Layer 4 of a small transformer language model trained on English Wikipedia (10 layers, counted from 0, width 128). Numbers have three digits each and are written without spaces.
Take only the direct path to the model's output, skipping the later layers: a vector added to the residual stream pushes a token's score in proportion to its dot product with that token's output vector.

Output vectors of the tokens that the questions are about. A number n stands for (n - 500) times 0.0028.
" conference": 845398494653478421484348699450528209539281462415831497649594197520691692399606460436746535564557421651319444350307558595404647471546551459723561454556575595520682581427546378693604585586469310475519392560457364545457674500553530379332516480406659528395700459374367339523531335423570533603611552548415598644602328503390380373448282613586391688593423712447609455302542716470542534622378
"ually": 188398473550514341716553356317460240405542378225747603482757113525589806500571600643735446619340392640387097592472554759315640486440394363453500610790761555398522656454715533124559574654633518299492486784510389374632461390295554731460644416642611586506685942252354174836546670465569826712868446590568687625573550661229514466588590875656571491411478668406534401514665609271441659558570
"sex": 616292551372353645198457461722492409686211348281642575749521278539743610635625739488524516537546452573394257332330718739608476558194411457472466274733712689389388579563824161325603508249457552258674623881409211495469659298494546365509495554535663446561306527584410610506490260442557581763591530419673564494560569390344460560550829414733478757439594607371578300185379510571508404641684
" needs": 674572537450497361371435362496380446570265402443739714402612500541563400578583620628511512559372399731603492396388628650371707575462323399741568278536716756318528599432605396477454640371667456348512476634515488338423525307478500527408575488301561376476547633490242576762549555654481809500540641527491598695617368603422500551392548500580316557605500569710580400458527458559475811668581
"”": 584600496645645395624673394797695105581462374331789724667615297536719634724563294556567513777412418463572627437261577662259692577186328662579648259661531543442478643594575745627348580300674425313178340755322471430297440484741363529428747236500470156543500635660339390679568552563553658741560705652482539397608538302494383520315611809644391556662643607509390105171448514740435709658377
" priest": 552638558635524467310406449731559438305308454416679457586646252516681699475707628515678422606308347647336325398421664614449571441473395485481535435544659585478645512449623388487543608244660473503451508616389419468391584583495243520374585595264699316509649536561549297674555496564553517597729500383475494545546340464260366557352516661605208573362626625656461457507517464529626694619558
"⁄": 524541713786539273523337584604597380427593482572697588789676317494418655531566562500454292729398320803411697602583689745366826497431381565674474412522545756576455608409725582484500595310675402651659624601260320374483464635369668440353297578327585375476539409545225414605665364439697464753846361429666528674653606600505242622239751663709648597582367349504464182288487350361520753741509
"cles": 650676536517384414461272500901317393425300417459766549546468270552567645660650554536514677387238435912602495477478617788368799365408315320670364509671598670345546621583751266663450570578466530363464617588606289707469482505388491977636323331377641612537277430374574478449442468274574659764712564394701540630536400364244437546486634677678489784247710533504657376572322643421376512391363
"ince": 567592597532508128475740543675532263407449432500536669500588493502550569405607354302605297692393445495355266217467617716600595559237349507649319383605717669260735621350404390438575557308750604484500432635442393559274374223394307564526426633404609436551603653581265573693589747604564575738481441520789418767494736434461636513369568500771474524560720797549568551375288515262611727605557
"hem": 767825451550544549479474585701390365335473492327629436391567630516561734452631626514808564515552305615752142563334546683321633399445524592690538606696718565465684700488770400492522507640605175189386491557669367463516521656469374512411144249427636462628475545386495432408526635766544439643527465220326460575516578561453653421488537665734369675493511597339600577313582512519533745673670
" typically": 553509666624532422517568458443356368468388319394721462618546177521372519631479428523555415488319512688566404336497695566562560519430332523579508404723692661549541752471494474436489692623675293519603328606343576293568573275453460668503394532400513438522650629491369439730413337569461628641719500515421421680600346457421565513433438644736496593508449612529503361480469394400578626589695
"ties": 754399648365346455372364570897200461676165471457847555277594523527557436321692642383401339557220257711532711378561676718386515537399345586640349119632669342465634638535686375640507606419708627255471524690601335187220538469497407427613241037597533383510529342715456602524273393618530490622823361803352416463557427691204303597432654680681664477496642520398461572079464605413378658596396
" Jr": 560649452491435441283503472573378488516391446430646356427619442469524490704605612595617514451297496557356485395627574546527404397356416622524409400583651605335493554391727545661500582341560491651523442496381489500267610292536283535592463652424606399592399489521461317587696453426664573607687612515427494646535598420337477671537601762659231578433617503382584341408295495448550439586558
" ever": 461644564500278409607519595700500453330368425550719640473531463539577461409652546517587656687453231450578512347437567559452586564484407540797519580559584630436493736481579464500443626486393277438433348331341473557650611558440514391507596398525564324570427426558395536837613264529416447531645428475494594604623382562542402463389572520645434497714407486565568283470408400531624663640559
" others": 591343562627632505486568311525425251560281467533819594645448236539474606385660727624627356642396500645473249495102655510559412448280269426431507365653732447379701712387496397526453462370604581330589488408694265348197381266338442543500355487393418272536457736692377666703457371412592390538676600489500504648559492458131488678348409707582270681497577421489574312383531625463597635476585
" those": 508399622533427311497607521574339367523410655507894529604562276559566661334492592791555665493459412634476426545206611546496588573445414482390648478847666510538639590544480517546590421425553422479555477492541275375413667527303496609515429562374465365541587527559372514690365308398506299636618590493578491537582422523345688493299582567579395651575430351497583380479635386299665664596371
" community": 712645638376494283445383519437411440442461389548697516623541388528628410553548669522436642585328523583281530451456550579407576516599422423683618520492593505422785537493543351406588640401644515541606368690354407500437648594438362509440475633476619342528565612538373463616503447569529740481507751698412384584544378455279475643539466682529457579608488526594542467363423610532537678651523
" particularly": 453578638610559403451608476465346381482500429386864547636529236544372567470510456514562590523290433578356269424453736515552629549454383386579537330631604659400496646509479515517558692429591446347530382649313365510432471353468471651497549503620721540547685487488445448716410426540491588591612527700441414660554437518482515545465455608739256733542557558424577476494554359471583563566618
"one": 620514348758485246517351500839448261750427393394494503346346358510446549433624481541589753468655694319635278192465461642581513417410532574493390435476692449421461703540578387475612527288554362462415589676698613397668555602412432507488517636299602301603357583378559625563504463494500578622768607668465514693490652511267719445405521629622582648388539496448460133454269323325363552434597
" pandemic": 743466584427460381571504434612485446455450319445955707296548320518576584486650690428828366655418262534251484448558648660500559741772363488593379491569575592277735822457643491596603500369675365571405353765394342532455720208462710325264196122319614388568763492517383487699486462628578754712601668768407508666686587577395576597583520532637253556285335631524509491482239640709701524468263
" widely": 444537525617555309618530588527471405487490412484686500619428216549374605507510380562539562523286390597400316492451753594452583437467371559693531506624625692503528802462541434523504681302457417494586286547307335513442444345513411521388366446521537542533633521677514407639300398431458500640534386619516426536580420532464667616497450566666264679583522510436582582583506543489484697550677
" Legislative": 656598585517554365358416575567746586479399470548798431654692187545510687663698515426416418601552339666283372467355611693546756531475449440660485409679708532601660627481664358443598670562492304539338392449306381489597677424503365581405508436398683447587606472584504489541616422518665405508520573668620481667614472240374648745378608565578347462525318444680697514449374591463581529610511
" follows": 657462657589548330552566399644465282509537173375775612303632255499517442574552504381417366427437307708508399312571635606249549650485386445527544382752753723520466307431677463524661542524641273540507458480332557527507409557394481660531370364359614539595470510455319647830480402636480557842744486359470577510572446609278671619569663491648449453545507714598673600316439414295570700587288
"ste": 650889400722488630344391483615339445532285356295724610572692401490700602561596714226349632547490323462631308405291526665520572461436432351329297410628515562604597514557578451507632463274634549519422598618342523520423717440473588673528491513626559497582308463663559542446346560296507649759487729386479639653528448456410546317607735570675428674507581556514552375695537666352583443590516
"\"": 516532640442631242483555336462561419676399500554587755500531603530815470587610664426620626574476418269590625524621586554293751484478238704715656544567302577406504456642533619570348408492471577481364368500520562392335423533608453511789785341617174380510413493595527389524589613402507546646470576725341304535482588454707549422469579654538307500584566527640356324337489383553615622439373
"ily": 519533332661509452690618327494541320356278463468718445401662486533542756563757357704640244681540393616515202552544485710411389465162500454560586472680784739686510833448517535405626577629763688116574395568467329495262518212636463617528535676492491412685461618558374474668685537277492594682759483441699254710553222307412557363418637633741467530606407680660742462598616723492575696442589
" citizens": 510479573577452372336492396528582412355296503434682535527538428516591579477618672711483460479329310577274287350461628615473665664563572565596500290602682617507669636505531383461578584274576460554520390482341364497340543511417253585524431464392598375593623483560485576785445496411541637610518605430503711661584348476256484626388497643558355531486529510532483260435550433518425720529585
"ogen": 479580402634550191343538412839347356562630480349568620616528413553405477438596728566570602500172453547319289309395566708344662394439418344683444537669685563487549715543692423453622591361529278209483503674538386140624500256424589473304452608396334362433700463697486420426538481614511571537614433485685469557550436622314679364464450453738218691543718630606572389520428468409357641599529
"ically": 271639434405330278464605249618638220560384654537578613592452283515640681275646796572672516723254592717326175430617587736690520409138336622423633552644836842583505755463552220576588641539753474478424547495447405315599528361453772566614403295678660644503772695660238549723524489540496765601617500560447370732563291504342419430375787689710326457673475810582649431477378396416468657491671
" Conference": 701509478734369272414366706601448399492326507431789497657528272486487699487664432323579449595386569697423344290361589661618748672560584536739477454677539634504566679510595470541516647434515441687467434670435440483470707418542577553600427384491472427486632433405291380466442488668621455536523471513454664558598471420618318605350475435531530562381562602488688490384356706431555454621529

Output weights of attention head 1. The head adds the sum of these rows, row i times number i of z. A number n stands for (n - 500) times 0.0012.
o0: 495403319456606478348330531339600413415557465416636457605428449390477523362509389678624535534442586518549452507587646606483470417647388490407574471554430695577407517578328597475382460463765287574528412643697535354474428393318708536603420299470658611489456445485615290253354399526339484442319335527516438495428398481655381471402458485429503390725456488502442367556471604429482524438376
o1: 474474454642545493396649576502425540570381590502578368586349472237626513336443565556594497310568494695504425449477412695544559470467454598426345448537620525610393432522428358436862444610417276656527643232462320506405441420339472532373349517388710442515734468509630378454425659481349354710682482538533439604617550514582555655410549498537348403439552572466481514398448414426389355383639
o2: 251596392503587471397690458479370500417433492549437536467348591611477481444378445386524576613617482413638551562634460321637465511337479420330600589394580585507581553649419689446282656488562658547477699543465507442304403469362427539356659495490445426463419493656497562583390604359259560772466455636733570448156447542478661537576493562502592654462536447348388581460523225424477561360553
o3: 561339587506374531624458414425593567505339455497490512315377416458509510559549506514603434524329436483630588381432491660469745548558291604601374563469544510251530551582707448332490668379709345270515207440526484533454477527433549236583528481578232564649788395573621677470436401553422554434626449478673739434522393421494403282596298439421741519496562593570522474388479325559508463534335
o4: 328593574426529526517434507476575634655625405563275482651552437339450460573503527481600653649512637260492472559646565573361578425510512519256379538525356533530510513396575573500415545399474402571442477435533384473409490436524465450706645375652509320563367483580356461435762364408697302639462530648525515516342533581614709508484462519463482423663459295546491531398295586553464356549582
o5: 482608455435324372416595632420521619505637345340640545453354569402590584513467351502560519463491586325339321595467424797534437691474443547670246467245369545568233567450490599527422499762312669580548607460454447594397455487338595380631509438424578504536420487432630523535420377447694556477397439671462514477461601534506592346465650565388635623500650490528511476570539349330494434439355
o6: 416486486411462458534651555542565626524379515589543453285696454597579492485706550551623767552556499587428572526524485587503527716555192613645362488447619501413551450272186571470613360471666478624399588742632725371718451691502583450445471525489356640698552463576395435563553518618474375589645326397343685346546410433515538658558647547409507552447355545276564483520628478558482414384341
o7: 665424666572487556481482466509507546698589565415318485352342662414322350704495527491438303454447527396534544489544392306431466335566481460427664543521503523473476593327435573700423176517619517333526538499431489639479529404561348558365620335567327420610465573491338523318521499459451616482378609649499431351555419482397455434385340551446436514588459606282447445279430635518539335280492
o8: 640448332515564554307545527504543462503429432352411575433429417515669544523416439640554405479724441391519562462261656509431523414558490388471638574617370507325629524350528406609411436476528356530489570485414536406446432555368482445510233421583452555549498430570531367563435552668704509520567584635386397503428487539458556486525413462540575681542629446522336567412419597587620441572442
o9: 448543360480412614506397503663540335552494399542324363585589515551336639656464591401412490632554353478511682429542594581485526565397524606519495556356367573580550539838397412538462548552464488595592377470587473432537540667543400410440481612696443304331679420480464503503518185541643396562443459366489368540499449498636594583589455450732678504438265546537537365518519446688398482609428
o10: 258477519428423453591596376531513452557389481496399710578601499674432572429489521579489517431550456482608498466198436589518609528493463425588467374508522393500560554743506400441571390260555630352446457471509503474530482590361597594355502593646577462476682616330497551545460494519459632511331560414612579494506454711538579327602564532347383379595504632562337322539608329490404586316479
o11: 489663579492533607498405551530249356465533315546527178465549543593439739618543482475419486589420457353403378677655471542497339322440414473473489404472380556462477513416476595475457493627610494422497532538501634649440445410537374559745506601373440583365495410615547423497454629503708568689419299322626510350295609457381292417303573586516493540568616686554592603276387294469631515434447
o12: 508297393591390677479465487462608360640499590390405448473626655431291497342398482456522449451388406716644430555485559545420602578443688406369417385519355386574729646389645488436427492553605701357590408501442543541475588686528306249557454274324446750784607684393373548464595404503425484422293445672484501578621433445384587746475497289503386337363379573455509510468523442446323614580273
o13: 467579616504426500526533386519352513559556504407487467455590507671386451541354510545455517760440495593680495545545650774419340432570622499521505684433607517468591585475401614471262689451667505440646444665536607357476593462508473315364497575359616475498427400349542830651355430362703536755548294575356408508357443626400466529295370538783590556718511508656506278561645414545627558434477
o14: 591464414584473523501577515484534480525526541372393459490441560523496541521357585389535429414641646520483526523442557397494383209314443538459427691558475432485444513636460670553487230566583500213565578620485466431487658595476394675514553552453383547609404499264551504572535370305608504551307478568466428458348443425473466301455347485513382328505535516479431403364391691537469471426537
o15: 655538532566472518655279667494553355432471448414298395279442610483630657494391426448369668591535430364341526494367577470295702383468551454659489520564540586483698629501617589445569530489438453452483331556366444584503554530513624417708601628252336493461501576551362579482606422569664502530376426494365391456561665327481459608551391610324352440445495411487340416327513496553551463500556
o16: 539479513489346574672355575571549499478548472577437581605475463270274378436393550457479517322505408545413508490362633323693390377476633587508394540537538401345432412292338522477594550591478471491617632570547520363550652523534557499368668467497437481333649589387358438408389505633493240462571549461484634588375449432493516554508436492513280573572467562522434481499792524608615455466579
o17: 575528513441488525447611602381495521554383502726635576343436393558520506686489550628562503550532519447440467453666513675622631528483578598494368337412423650721363532631341652348340592463424556362470646378494611537448436547365521499479359492448628372611406283684487529485579362603395579440602564445784531442270438625523609400777552691435651465465672492397382391557383375508395689725429
o18: 676486683151514426370558442511505508494639409515463519574590407515550695513827552569581566386474590461583403383188842574497441537430559501465514522423355567796535403633672481448600384656615632757415678544534455644509466682463385586570591466364516433514527344383653343568358446640349467426457671562497405470256548585424367676313658545317468575418522542520538361435499483649400375382589
o19: 589595440577398474393545399323494669636507612410614364405551373454488353266350370433303456531537511512523305534425509433510356525466310550381383495509445370321260414319427298616490393464382547391459494597507322695440558388495542574467480380452491432632631543424509654567518603337509531431382581378338416436539486461271591519229583428515357447535457620509630445461467712597507238476533
o20: 498562584295562250597671658405419462452440462667664484593410604296301576551469462440395548646657450722535403514630569516317538715526422426468415465727697412625332467831349392394782673457484296471400226427671586404621513348410544598514589496392480505541737474438564548498408646546212514303689462528428675417511696549418651613565585311403554450508437459560550796630442441600457548366763
o21: 515593597507471342537653464673631379607451477758683462451618396265451409490574507472380498631374493351443573543654607537395495695454544528414349495369554545477633575758647591394372429622479598475538524339435534463437416570443453657496576283494475509431502373501687485525450554663702381680503463525327693681384658568455476538563582574733563521406607410433785671472520252356493493494666
o22: 451411435434360392403364492544399551470518369392605523451475406522454436448425565402406466624412505407453484561508536363490357380576507484399635549522543355411729627310649587581565612426705322709614519538514571645288439639554411553583533368442588567503414584441562370389474692418678558532329511559438429631300556391579544519417445403649579512519597461520449613391500524733452401548517
o23: 527432462408546479289686655493320602467428466520465478543654567434800594752564584448650381398384567457299658394707515780550400593638655527554375703490334540483504537495576699447676661452454386534343396257471620728543614518368535667385565662507637604446325487628660460548432693794399589532683416345454319493436375584446675556418466737387663703500598479531713531563360449554458580493521
o24: 438630407616465612481572834437441343569436477477411446573503370612433473445418320394442489458571593471506453538444488433387663491428496394416491493517387480420350469267485384659353613428466629589515486545324448413504478474720647365348483617649520557566545501591246447374457462377415681472423373488672625572511454341435472763607468595512374617465537385506374666500399617618513430517454
o25: 513643529541432368511430554705551563404599578440559368475632578413501351388661553582404500495649591502467429593513435294617355650657383488664592526633422524591790492446579521363724448394521565350577681333497561563452745539427472543589280570616426674490574535453442403400447450530605483271193484605344441683540505571621456414737697434392561474359495515468631785517487667514619470432507
o26: 495521500604360379430379529598700341463510267646308398513417334488549544567476339398386395458352420474386514623530347523549550604582678515585443367529521405315595449578579718584449792420401347389490521682562404500420522679611512554534485355447449382605470408463533479393473447560643290559259506537461508399737547472470526433468403522610508477462305266695577330646470449462704561397399
o27: 649621501408759387380538606611366436596640505561646407441493412533548518525373298533478637414587560386481586515565249621626444571235324581626511335402580559570289522660494573510693488563445481670434485725525530540476495588624652473610560430632541543362393467623595522484579496468713488613434584556523483376283516337551628477495465536382506558548589487353339570391536559334615625404523
o28: 563564513520467429544422695444531390457398486668482373578463304352414413518477474410572528319430581514568617509275621618600480681388481416484278326460510436509237440641478341524473520505501376700657680539560405497572405600372598619478410506552592413392613474585436440433473543586504485439464497509552288346412419424405402522420572632339477736455551550516600586549420591493526529415594
o29: 692474516504426444560459433686625471441505581486605485405350537555678425429731642531724545446479636585357346475516411500436661500734580258626575510726590631525600596681490440395328515490406358397569425544528436515365627459447395509540651413522436373229353624689440348212485364448530445663423645870457502437490476458356547471534349485499596510569338510578553350586630612642526479581551
o30: 363294354604608411285423285731448587479636540651362256481494400512564527566340464652585483401665339308570612475386709637572306558478476589381389596301471466454551515664569581513441584450408518474479423692502379512488499582322348482564329452468503523613485552356606374634457645595333441565604576499478390439564491544548524521515729438339483408460574470393603592410468512483399419431478
o31: 514631512308552528357634374344434481481559460398565708552690452428476479475511550508613473307466619564603277528494313539468452676503436534503520547680417531626511536479309341347627351429554544377335762436443717598527634453500614602203383553511519525443637455293514470395435603638143632462657438440415287389471381424341487502349511523315330623428489549324485247378455617613472372462538
o32: 712409320521405509427448479318493614507346380502674661481339478563647510374486444385339625580551372558512507580303486526662531641413716571778659437553317337428584494453760503586662472612459546462277357732352367468533637638515646775463663470541419260341622422465362662311518631681601696455539635583351491550751555508404458476574500583460493389586711453528508182438530447669619563577418
o33: 651557398449463516528516493528306365403560482648630331488496216722477317448476387400381455332278621664417577575244571544414438849499618438418427397390461424480492417365637531670562514602592500701350574374515432641521442466682431612433456633461633621337198564528552593499512381507406501542696192557540693682473502452593655362422309335436555373508406551545409545422307629557478636562318
o34: 526532477517432447609468421569578559356512554628586303539726702475523370579612394439443632529595616423311500529422513392389353505551467553357439614307321559589517387456604640428577494485379340350500512562486442555518427588360590512358455606591342423414472284316618351483426490601315315498490663486477592576411517421533470614584607486587588409402648584639606601460395635487623467509432
o35: 515605613494526397549658517375522688414385505576601597412394527736342466609237548641423388423480430527501563337467600514453504415558593337566691508342382573488221547423689538539271479418383362539407503535499418618301451540686241686606626369633680103431541503597537591374471654300504486677563545548697398246591515479521356364468490454636533416603503464504398376572465227591661465525646
o36: 370572368594570527587375456415477523659456537535464456524429332482473613538609403382488614566493562450580330567378473563557591654498655586617434336635526424423546435619478487512435649564607503362459443342434519562565581511661386397479541658428571557664591569523600657427477545390642562640482431610424435384431499422366528559655518356564557673489634419555627334385524579615513598596486
o37: 504664618477437402632251423584723542576392554526695427497529508441684271610455454632503519484439524662551560379454564754564639496537709544518457520539551331517492367469426497346551684459494321440625552484534620414558594579409590362494537591535501373446604397637361374496400552564510482493535647526212737327814465429645529500494450517519607566570275531453554418557567642555492392565377
o38: 504307497477480436390552306295533582581457570353524531464557478554390587438520432483495352506377680540492559317549420527322502459668448503422416384496551533606534547331564553490306410453614612585451515481682497575393365371439422595713386252461604500605342340603515447439580587525545520525247452288343658458432387549299461525273427522578420547447449316551398431393460396391452389367416
o39: 539482536430422417442435509534461546474617515435521545343438412742552582377450445404613649377512657539507490629684621378455490577642406507580330387584555582556284481587173435421544579550382466425579464689286590526627564569434508405374438526276354439505531482656471694564584619406321525457471593383499341643498438416378628433418549543295529551641430486489490462405585283673345317460622
o40: 509555441487410445461465479391586443385492388486589373504426447296415472462422530502586519507462479558561599519435495591645429573461629601377409463465490303403458412598342591474634769679398435638601513502582518584517592363393592444514384409257527386597391403496687423457473549644414368515519562489604463471552447474465508339515535417579561333481447599490576416557468611445538493569272
o41: 547499581560413481658414287382340274399551492511718554640498547694620490482473500491589588615599459556500510558625623648728548668545655544431439533530504558501541617795493539471465460459496397445573583695545504455490431500481447580641470573497420481711531454577463537290389395592542703501499551564332704422694308461604451327641541525481569519526444433458411530424653471812609525497497
o42: 289280560432436458616520712363545708553532564504376608307712484772588536674580584475741609743613523461573676448388599671626552398420440535418661538509689454582624575493199306332405628560515567514571581379477488445559432472362605644427525469487445648662506582419484511524433591434485532395618575316535540413528585520677722529547510373473603395816450489568449388433488347555487344319344
o43: 612282589503321491649539442382599657347607649538409713485553523680347654503351472520606470468522747597685508461434466555482345600816506522411414421490623543692539497639631440520613677323448312378436267473621524557357503417686482368570360367511316608622464301460467490483549583399608515424248411473673306439602487504446495450477570436620600370481528441437591267533460661482469601563341
o44: 298378581479576644590464310543595564584484840349330429539558593674472687386660653661728306504566419651483734321529667242280496283478457613394453473611152441594513489261440581463520512398553573423756498260455449403552508523479615443431610586451520444726437644474487619456597397553019439416566633387482455705276379427510541561521485621468458458621628262439557670454625544603308523542435
o45: 396466405534536595581489380446638594652531475535424758710423525464422677379567668618486515569321417511673679515565416445539623659705518489422573671455444354540599294405536403447702645597649563516520670413593751423568314640504580425474474330528406409637596216718379499455494285428624453521493584620575442468805557484655423535653506543432631496500401439247371420342506687284391668370268
o46: 543586422521443536215596558523640366436564582562380278473473482490450408509277632389315285476327568517332424648455284530532431438490691640267498480595569572308386591408597429431414521383497476624556370294600500459543403485432424462486495541380645374466458593577512440363615345497785524539519463387463662375349418431437424563659274461609459673238606312222162643638367550405553331541539
o47: 453502646598588670573562572361351673607324489354508671735404604320307732491483696582394577537500546562590567576572386517392491358867452416541530438481401469568529470405405459546421471621633557558431358615621657390663481405696574371535319323604446519527352390530441415418585537596484615439507351571526482526855336574350523411355640374527464568641309592617438371465499536627407548311395
o48: 603651485395302529696543443469419529372527740540456435400617804253431265401691613455514549575537718595484443530643368810499547350556349523527429511584311543549505531284487473337337510364484355369469749628478711504235538459393541613590599475395412446492354449583383292454302451519435603463491647573566521474336378621438439677599631654385562395515536599576549589352441576626519652572461
o49: 310490580391449468547658462437387647365574541530671198694662640407629428492668432374483496511587630518432481358630484757558465504392307542438491620564652539691388616566509400620448696168476229590501475366649472503633586517428552500561500468389592556496665462201657398388456385468658561439214313494647491366532398619436561559256592335472368531518526521467675687550558599594551454391662
o50: 397476601440722457409472648417543541466506390514514505559532554282426471540459634517410656627669697425737561608565350716415607409697570461630514665329306456300481283600310417430503398609427531549449397533747548625677492549353507520427427242527427412616506303441651456289429508640487649354551432614484396608573593600605374681364705453577242367563501604221707605528333505503330320353476
o51: 561647476691462539375434537551556526516517445353493457421280633364572527380594527625554450461360463622700577532585476330523619353512371391272559493520538712409531612557625548460330412440271631479541388552405671402525561382694531566729552515526520342526432725639330568418495406481623630608406490727563588382447579475498468277560396412555742309429574562533389508548518511415597606531560
o52: 598406578478483518592651555543429641615292611307491617557407741511678525424465752650818474620442505509689572323593469403580705440473412543518257547457421534518460587573343568317529416554615496531521541554437515362540593445558326625506576274445384342418719353514474486311602301479448519409467533411631543706682563511516416401587613796586644414571498567393572611628562490534387407532459
o53: 574548436485562482383489544416710534696490393682348407455550531306498455627714577471643563409628441519544524408494475638430529333486441656514705508679370614484500556594534442294568586580545368406515237665378489544583545418518485462634563521560323627537649504678500520496425520667453658573421669446498451426314207626419535556615552464564531461413571592528541331428455397566599512513597
o54: 470615510327640363319535527514456296633338350559696320527559427365446531579629425584482759559576640540589346641513439815514401604412541523653498686537638410617422669651580517314707619497379359397499338500494480493573593615456367506553491585499649471421556490470535301476457682307610426350483529589485475595549641438574259449686632374380445327635620573507634559623452393475372575795576
o55: 397531642384636573350393573541478526554395399719559424524443518314485646635336439599541409341468507567575485448442632601614452527409491411439434648541453426464567462512535459497605562527379564479443408594536581528539683403574562685454629430452649499514507569533413548352498582433651515527593500508557506431587686526464468654280377326568304406520704548563763552519369369653521450587731
o56: 358357441468486445487510374473501499418596268623346384191353359686294466684292502401432341566427455425509524519554717271539519489430506419435620440321493573463714548328660641648655590590657719600712142603574304445480582448474437530571419427465420539319418546611298564638608481205570485549421582367633517578673652399544535660504348547654670462327471370478443475632449586434612334610454
o57: 578469695406490496254549565259384393467562605475497595442582507621485248462396476537287422471616546558399547482445368620415555639717540620582440574485570464525466536550488329383523606396340425824392461327434510550473348371443357503502471355539735576441519384521551456313523504654693672462396453332431555451473373461489702431465544468342509450539633511487682556484495599350463488537564
o58: 707467577492316527440518490525390550398495533507546531589490512533519478504459748510438592449476424535458496376479697408604432528422573499427438460463469542376415492666448565655284816488560302545579453498636468459395653429411576436619530615493546211443400503441490778518700436448397583667534594469446491622537426575727497362256518511485356581618548397510545306423363341513492489570487
o59: 345516308323659491532509449604539380420635597545475528694456382493608566409510587493510478443752646782562518455446513751510399590394539593120509526529603390601360571498284401333504615587545401420495816438347550381581464555401394429433340471189512577610485524319615506441531436505304445556616401614431460395392546597639513477544568670551342559637477412422592706437392419507331464475508
o60: 513589611533721717597348556499533473647635504367520394609560318713635662580241458612457377643441678507407524477362419607426429682491705553272525520732518479727547584543639461673366580433685530357455450431566580489470387474560585608506400558353464508603334437720593452704445665450517414526529395619564423391458618498471322464457479540457310509563478493389391731528568546519456556456465
o61: 547341575440695341528652329500602447337430817591465710610599627449528507404358809329576473390573555502448460361323472559457450582428522317637544440751483496430362618684536485275612556416564355337536636557548507481451555574351628204535492547388396423504609346616467509534493408536360620200629455667415649420638347505546666559495548518352296560423426650524599615447649645508350493681505
o62: 538428576369507564560376468505626441322511539562476627448482632221483402457639452510602516579500449521643365267348664162551371419509358444422554394637522506768448578628429583436408444570673549536564308291544500577497736361448547531500607533356655533395577658447450501520431374415517458388534617444801324603556542502639354435471387513530422442463371616569476191555511561563439551642555
o63: 422415414514448524401533565351664466431576573561568314372359567537345672439449442511446531354586448791406526477616608378528514314317454538449610430548447641497454537454314490454676388448306347532517514519505546563710388470526397482493575539588542524468558411468507491643525742458727478522587483456574668435708429384422648531499483324361666450428380426399410566407586587590401678593422

Each question shows a token from some text and the vector z that the head gathered there. A number n stands for (n - 500) times 0.0046.

" J": 431371567326552554351558474331489535439426557520442361427527304530592456719455520434538413491343401465484598459328548481356418344503556486597448463381419644459357420507668460521414533475468433
Which three tokens does it push up most, strongest first? " Jr", " others", "ince"

"oh": 410366461528471390421378435583551432378559522553547465417429516539369682463658621507478620487444554549721607512711297450443424432456452466521440574463452608508546492494330479546500500555419473
Pushed up most: " ever"

".": 491595616590378480509410476454503505416437498424413547584499670464499558549534399533561424494689484568429426635427514653433550522602500408445480403614342434314569615500390444556637635512549537
Pushed up most: "ically"

"omin": 394440494509464572422456530474503578545479494557441544525549491601580641576683579446492584478535668504589543653535467535433465390436485392427509538407532441521567612516421513466399430480416406
Pushed up most: " community"

"on": 383490535504490479454347451468522500452523469527532569502399671478461499490486496506513497457490451520436575551552380636491405502546403549420592486417409542435480581495428490525603500592581579
Pushed up most: " ever"

"ung": 409304460541467342387358439644595408350650553577564444423381467565372704406707668496433669503396600525752629488749231392427423413414458481526411591456438681554567492499320464577439480571421440
Pushed down most: " others"

" at": 444672683570435505413489404394514482334369563609447630446436746436395611563520462513524545425654609400483432730437370702397515419530418411381683372518539448361560762596261372596557565582515519
Pushed up most: "ogen"

" St": 457444430405584428422470373460531396679278455616534423540571561533605384596558555416510543455403529475449478590514564636426424313594593513481585472451411457390455468458613325488478554598600488
Pushed down most: "cles"

"coming": 448574581598362405511386403527487478433548461601397534540425788459434600464482516558526536451461680479411542575655461663473530607549418477337534454474472578458706658581525478539501500529477640
Pushed up most: " needs"

"ure": 520507496582378432478556423454655439436473612526489546625536630367419534442483462502456596563678470505442576443608512684455540508500413381424557373446491496493499548522382553613524538577517485
Which two tokens does it push up most, strongest first? " needs", "ogen"

" back": 520552584554395444435415496472510530424516477411416501620449629469531566462485404555525384487674541581444474564417520605442560501571495465439506440581327416304537593501437480593631617512631548
Pushed up most: "ically"

" the": 558656575602426494337463439350553445441363526593457553569467710533596499453538469435497556485535542400435579613526593811453498471634561419465567401434344485382559676497412412638588583577604562
Pushed up most: " citizens"

"ani": 390507583476370580496588493381524320599567532479378540423475367542590538405626472479319553519570635495442415545669567513506545512595479570329569529346462442637277445278422400534487601565443350
Pushed up most: "ties"

" Tai": 428210429597392465500460465560541595535556503663475469471447572518592544537656663472461569469329744516540534585509453453406514366573365411401559587486474456441596615566655514477242434518486439
Pushed up most: " community"

" but": 435607703571431566296495499452499490285418544527421555513446604590568540546452495516553502483497573479359503693384512717352547395472472443529496263415368467344465625501445407624566605433492472
Pushed down most: " pandemic"

"o": 452344548360617626326535481417438645470475584647508333440591380633726584653458642449475431524345483515577612524289510337387283302522318388668363511496480653336361432664623452408171453319551436
Which three tokens does it push up most, strongest first? " Jr", "ince", "cles"

"ust": 458309620401541557328690545434385423515341651639588447513574539448735443517446508486504552407516582404409595453357555751404395241440626632559508373273322564441401467488667400510434607644455563
Which three tokens does it push up most, strongest first? " others", "”", "\""

",": 387456557551454472422519434402575517406603498483481446558496584515494481461427459439511515511507496457480511634472561534389490504512461419414576457561432410379472547549414430564508597553538385
Pushed down most: " Conference"

"\n\n": 486654526649405484558421489494447528373457473359452494603560703502456535476532352585600484475704471672406415585497496588466549566559401428435392452668311470342647671564400537544610597554570575
Pushed up most: "ically"

"le": 406552697531506534431498518287473617370369527557446503488506569545634528568492518474561504497454569467473553587294604665391389381520489366565398376489318454385431545486537453584463591446468501
Which two tokens does it push up most, strongest first? "ince", " Jr"

"s": 444410511517388434446463374499591389597431528608452585307399519243321549671437520418374576452586433416530443599600438573431567505570691587487658539390418554439422400353310418513436626519437608
Pushed up most: "ily"

"ibi": 381395638561534405446680507503512438406641521502423575360391455522438580459382476397488671423483549492427719569509367561476596435590490519492487478397504589650474485463419440664462516494515386
Pushed down most: " Legislative"

" 1971": 427712288491354337681494448489555488447396602654531482515560565317377495548595447461439496509711651541591394607638356685432501476503551617388597449442509409588582652621451416411573637574428654
Pushed up most: " conference"

" in": 446655344488370371656495470494536520431419604640499496517556547352421503555557463506462469492683655549570443595601397664434491458542505610421592421405496424536560633606487449432544631522427629
Pushed up most: " conference"

" a": 501608573570295558455487484287618459453445474616382513665556541458548529356520487416379548694485576369500569487527623712549479549534621459299512443468399473447487614476413565614566571573505495
Pushed up most: " citizens"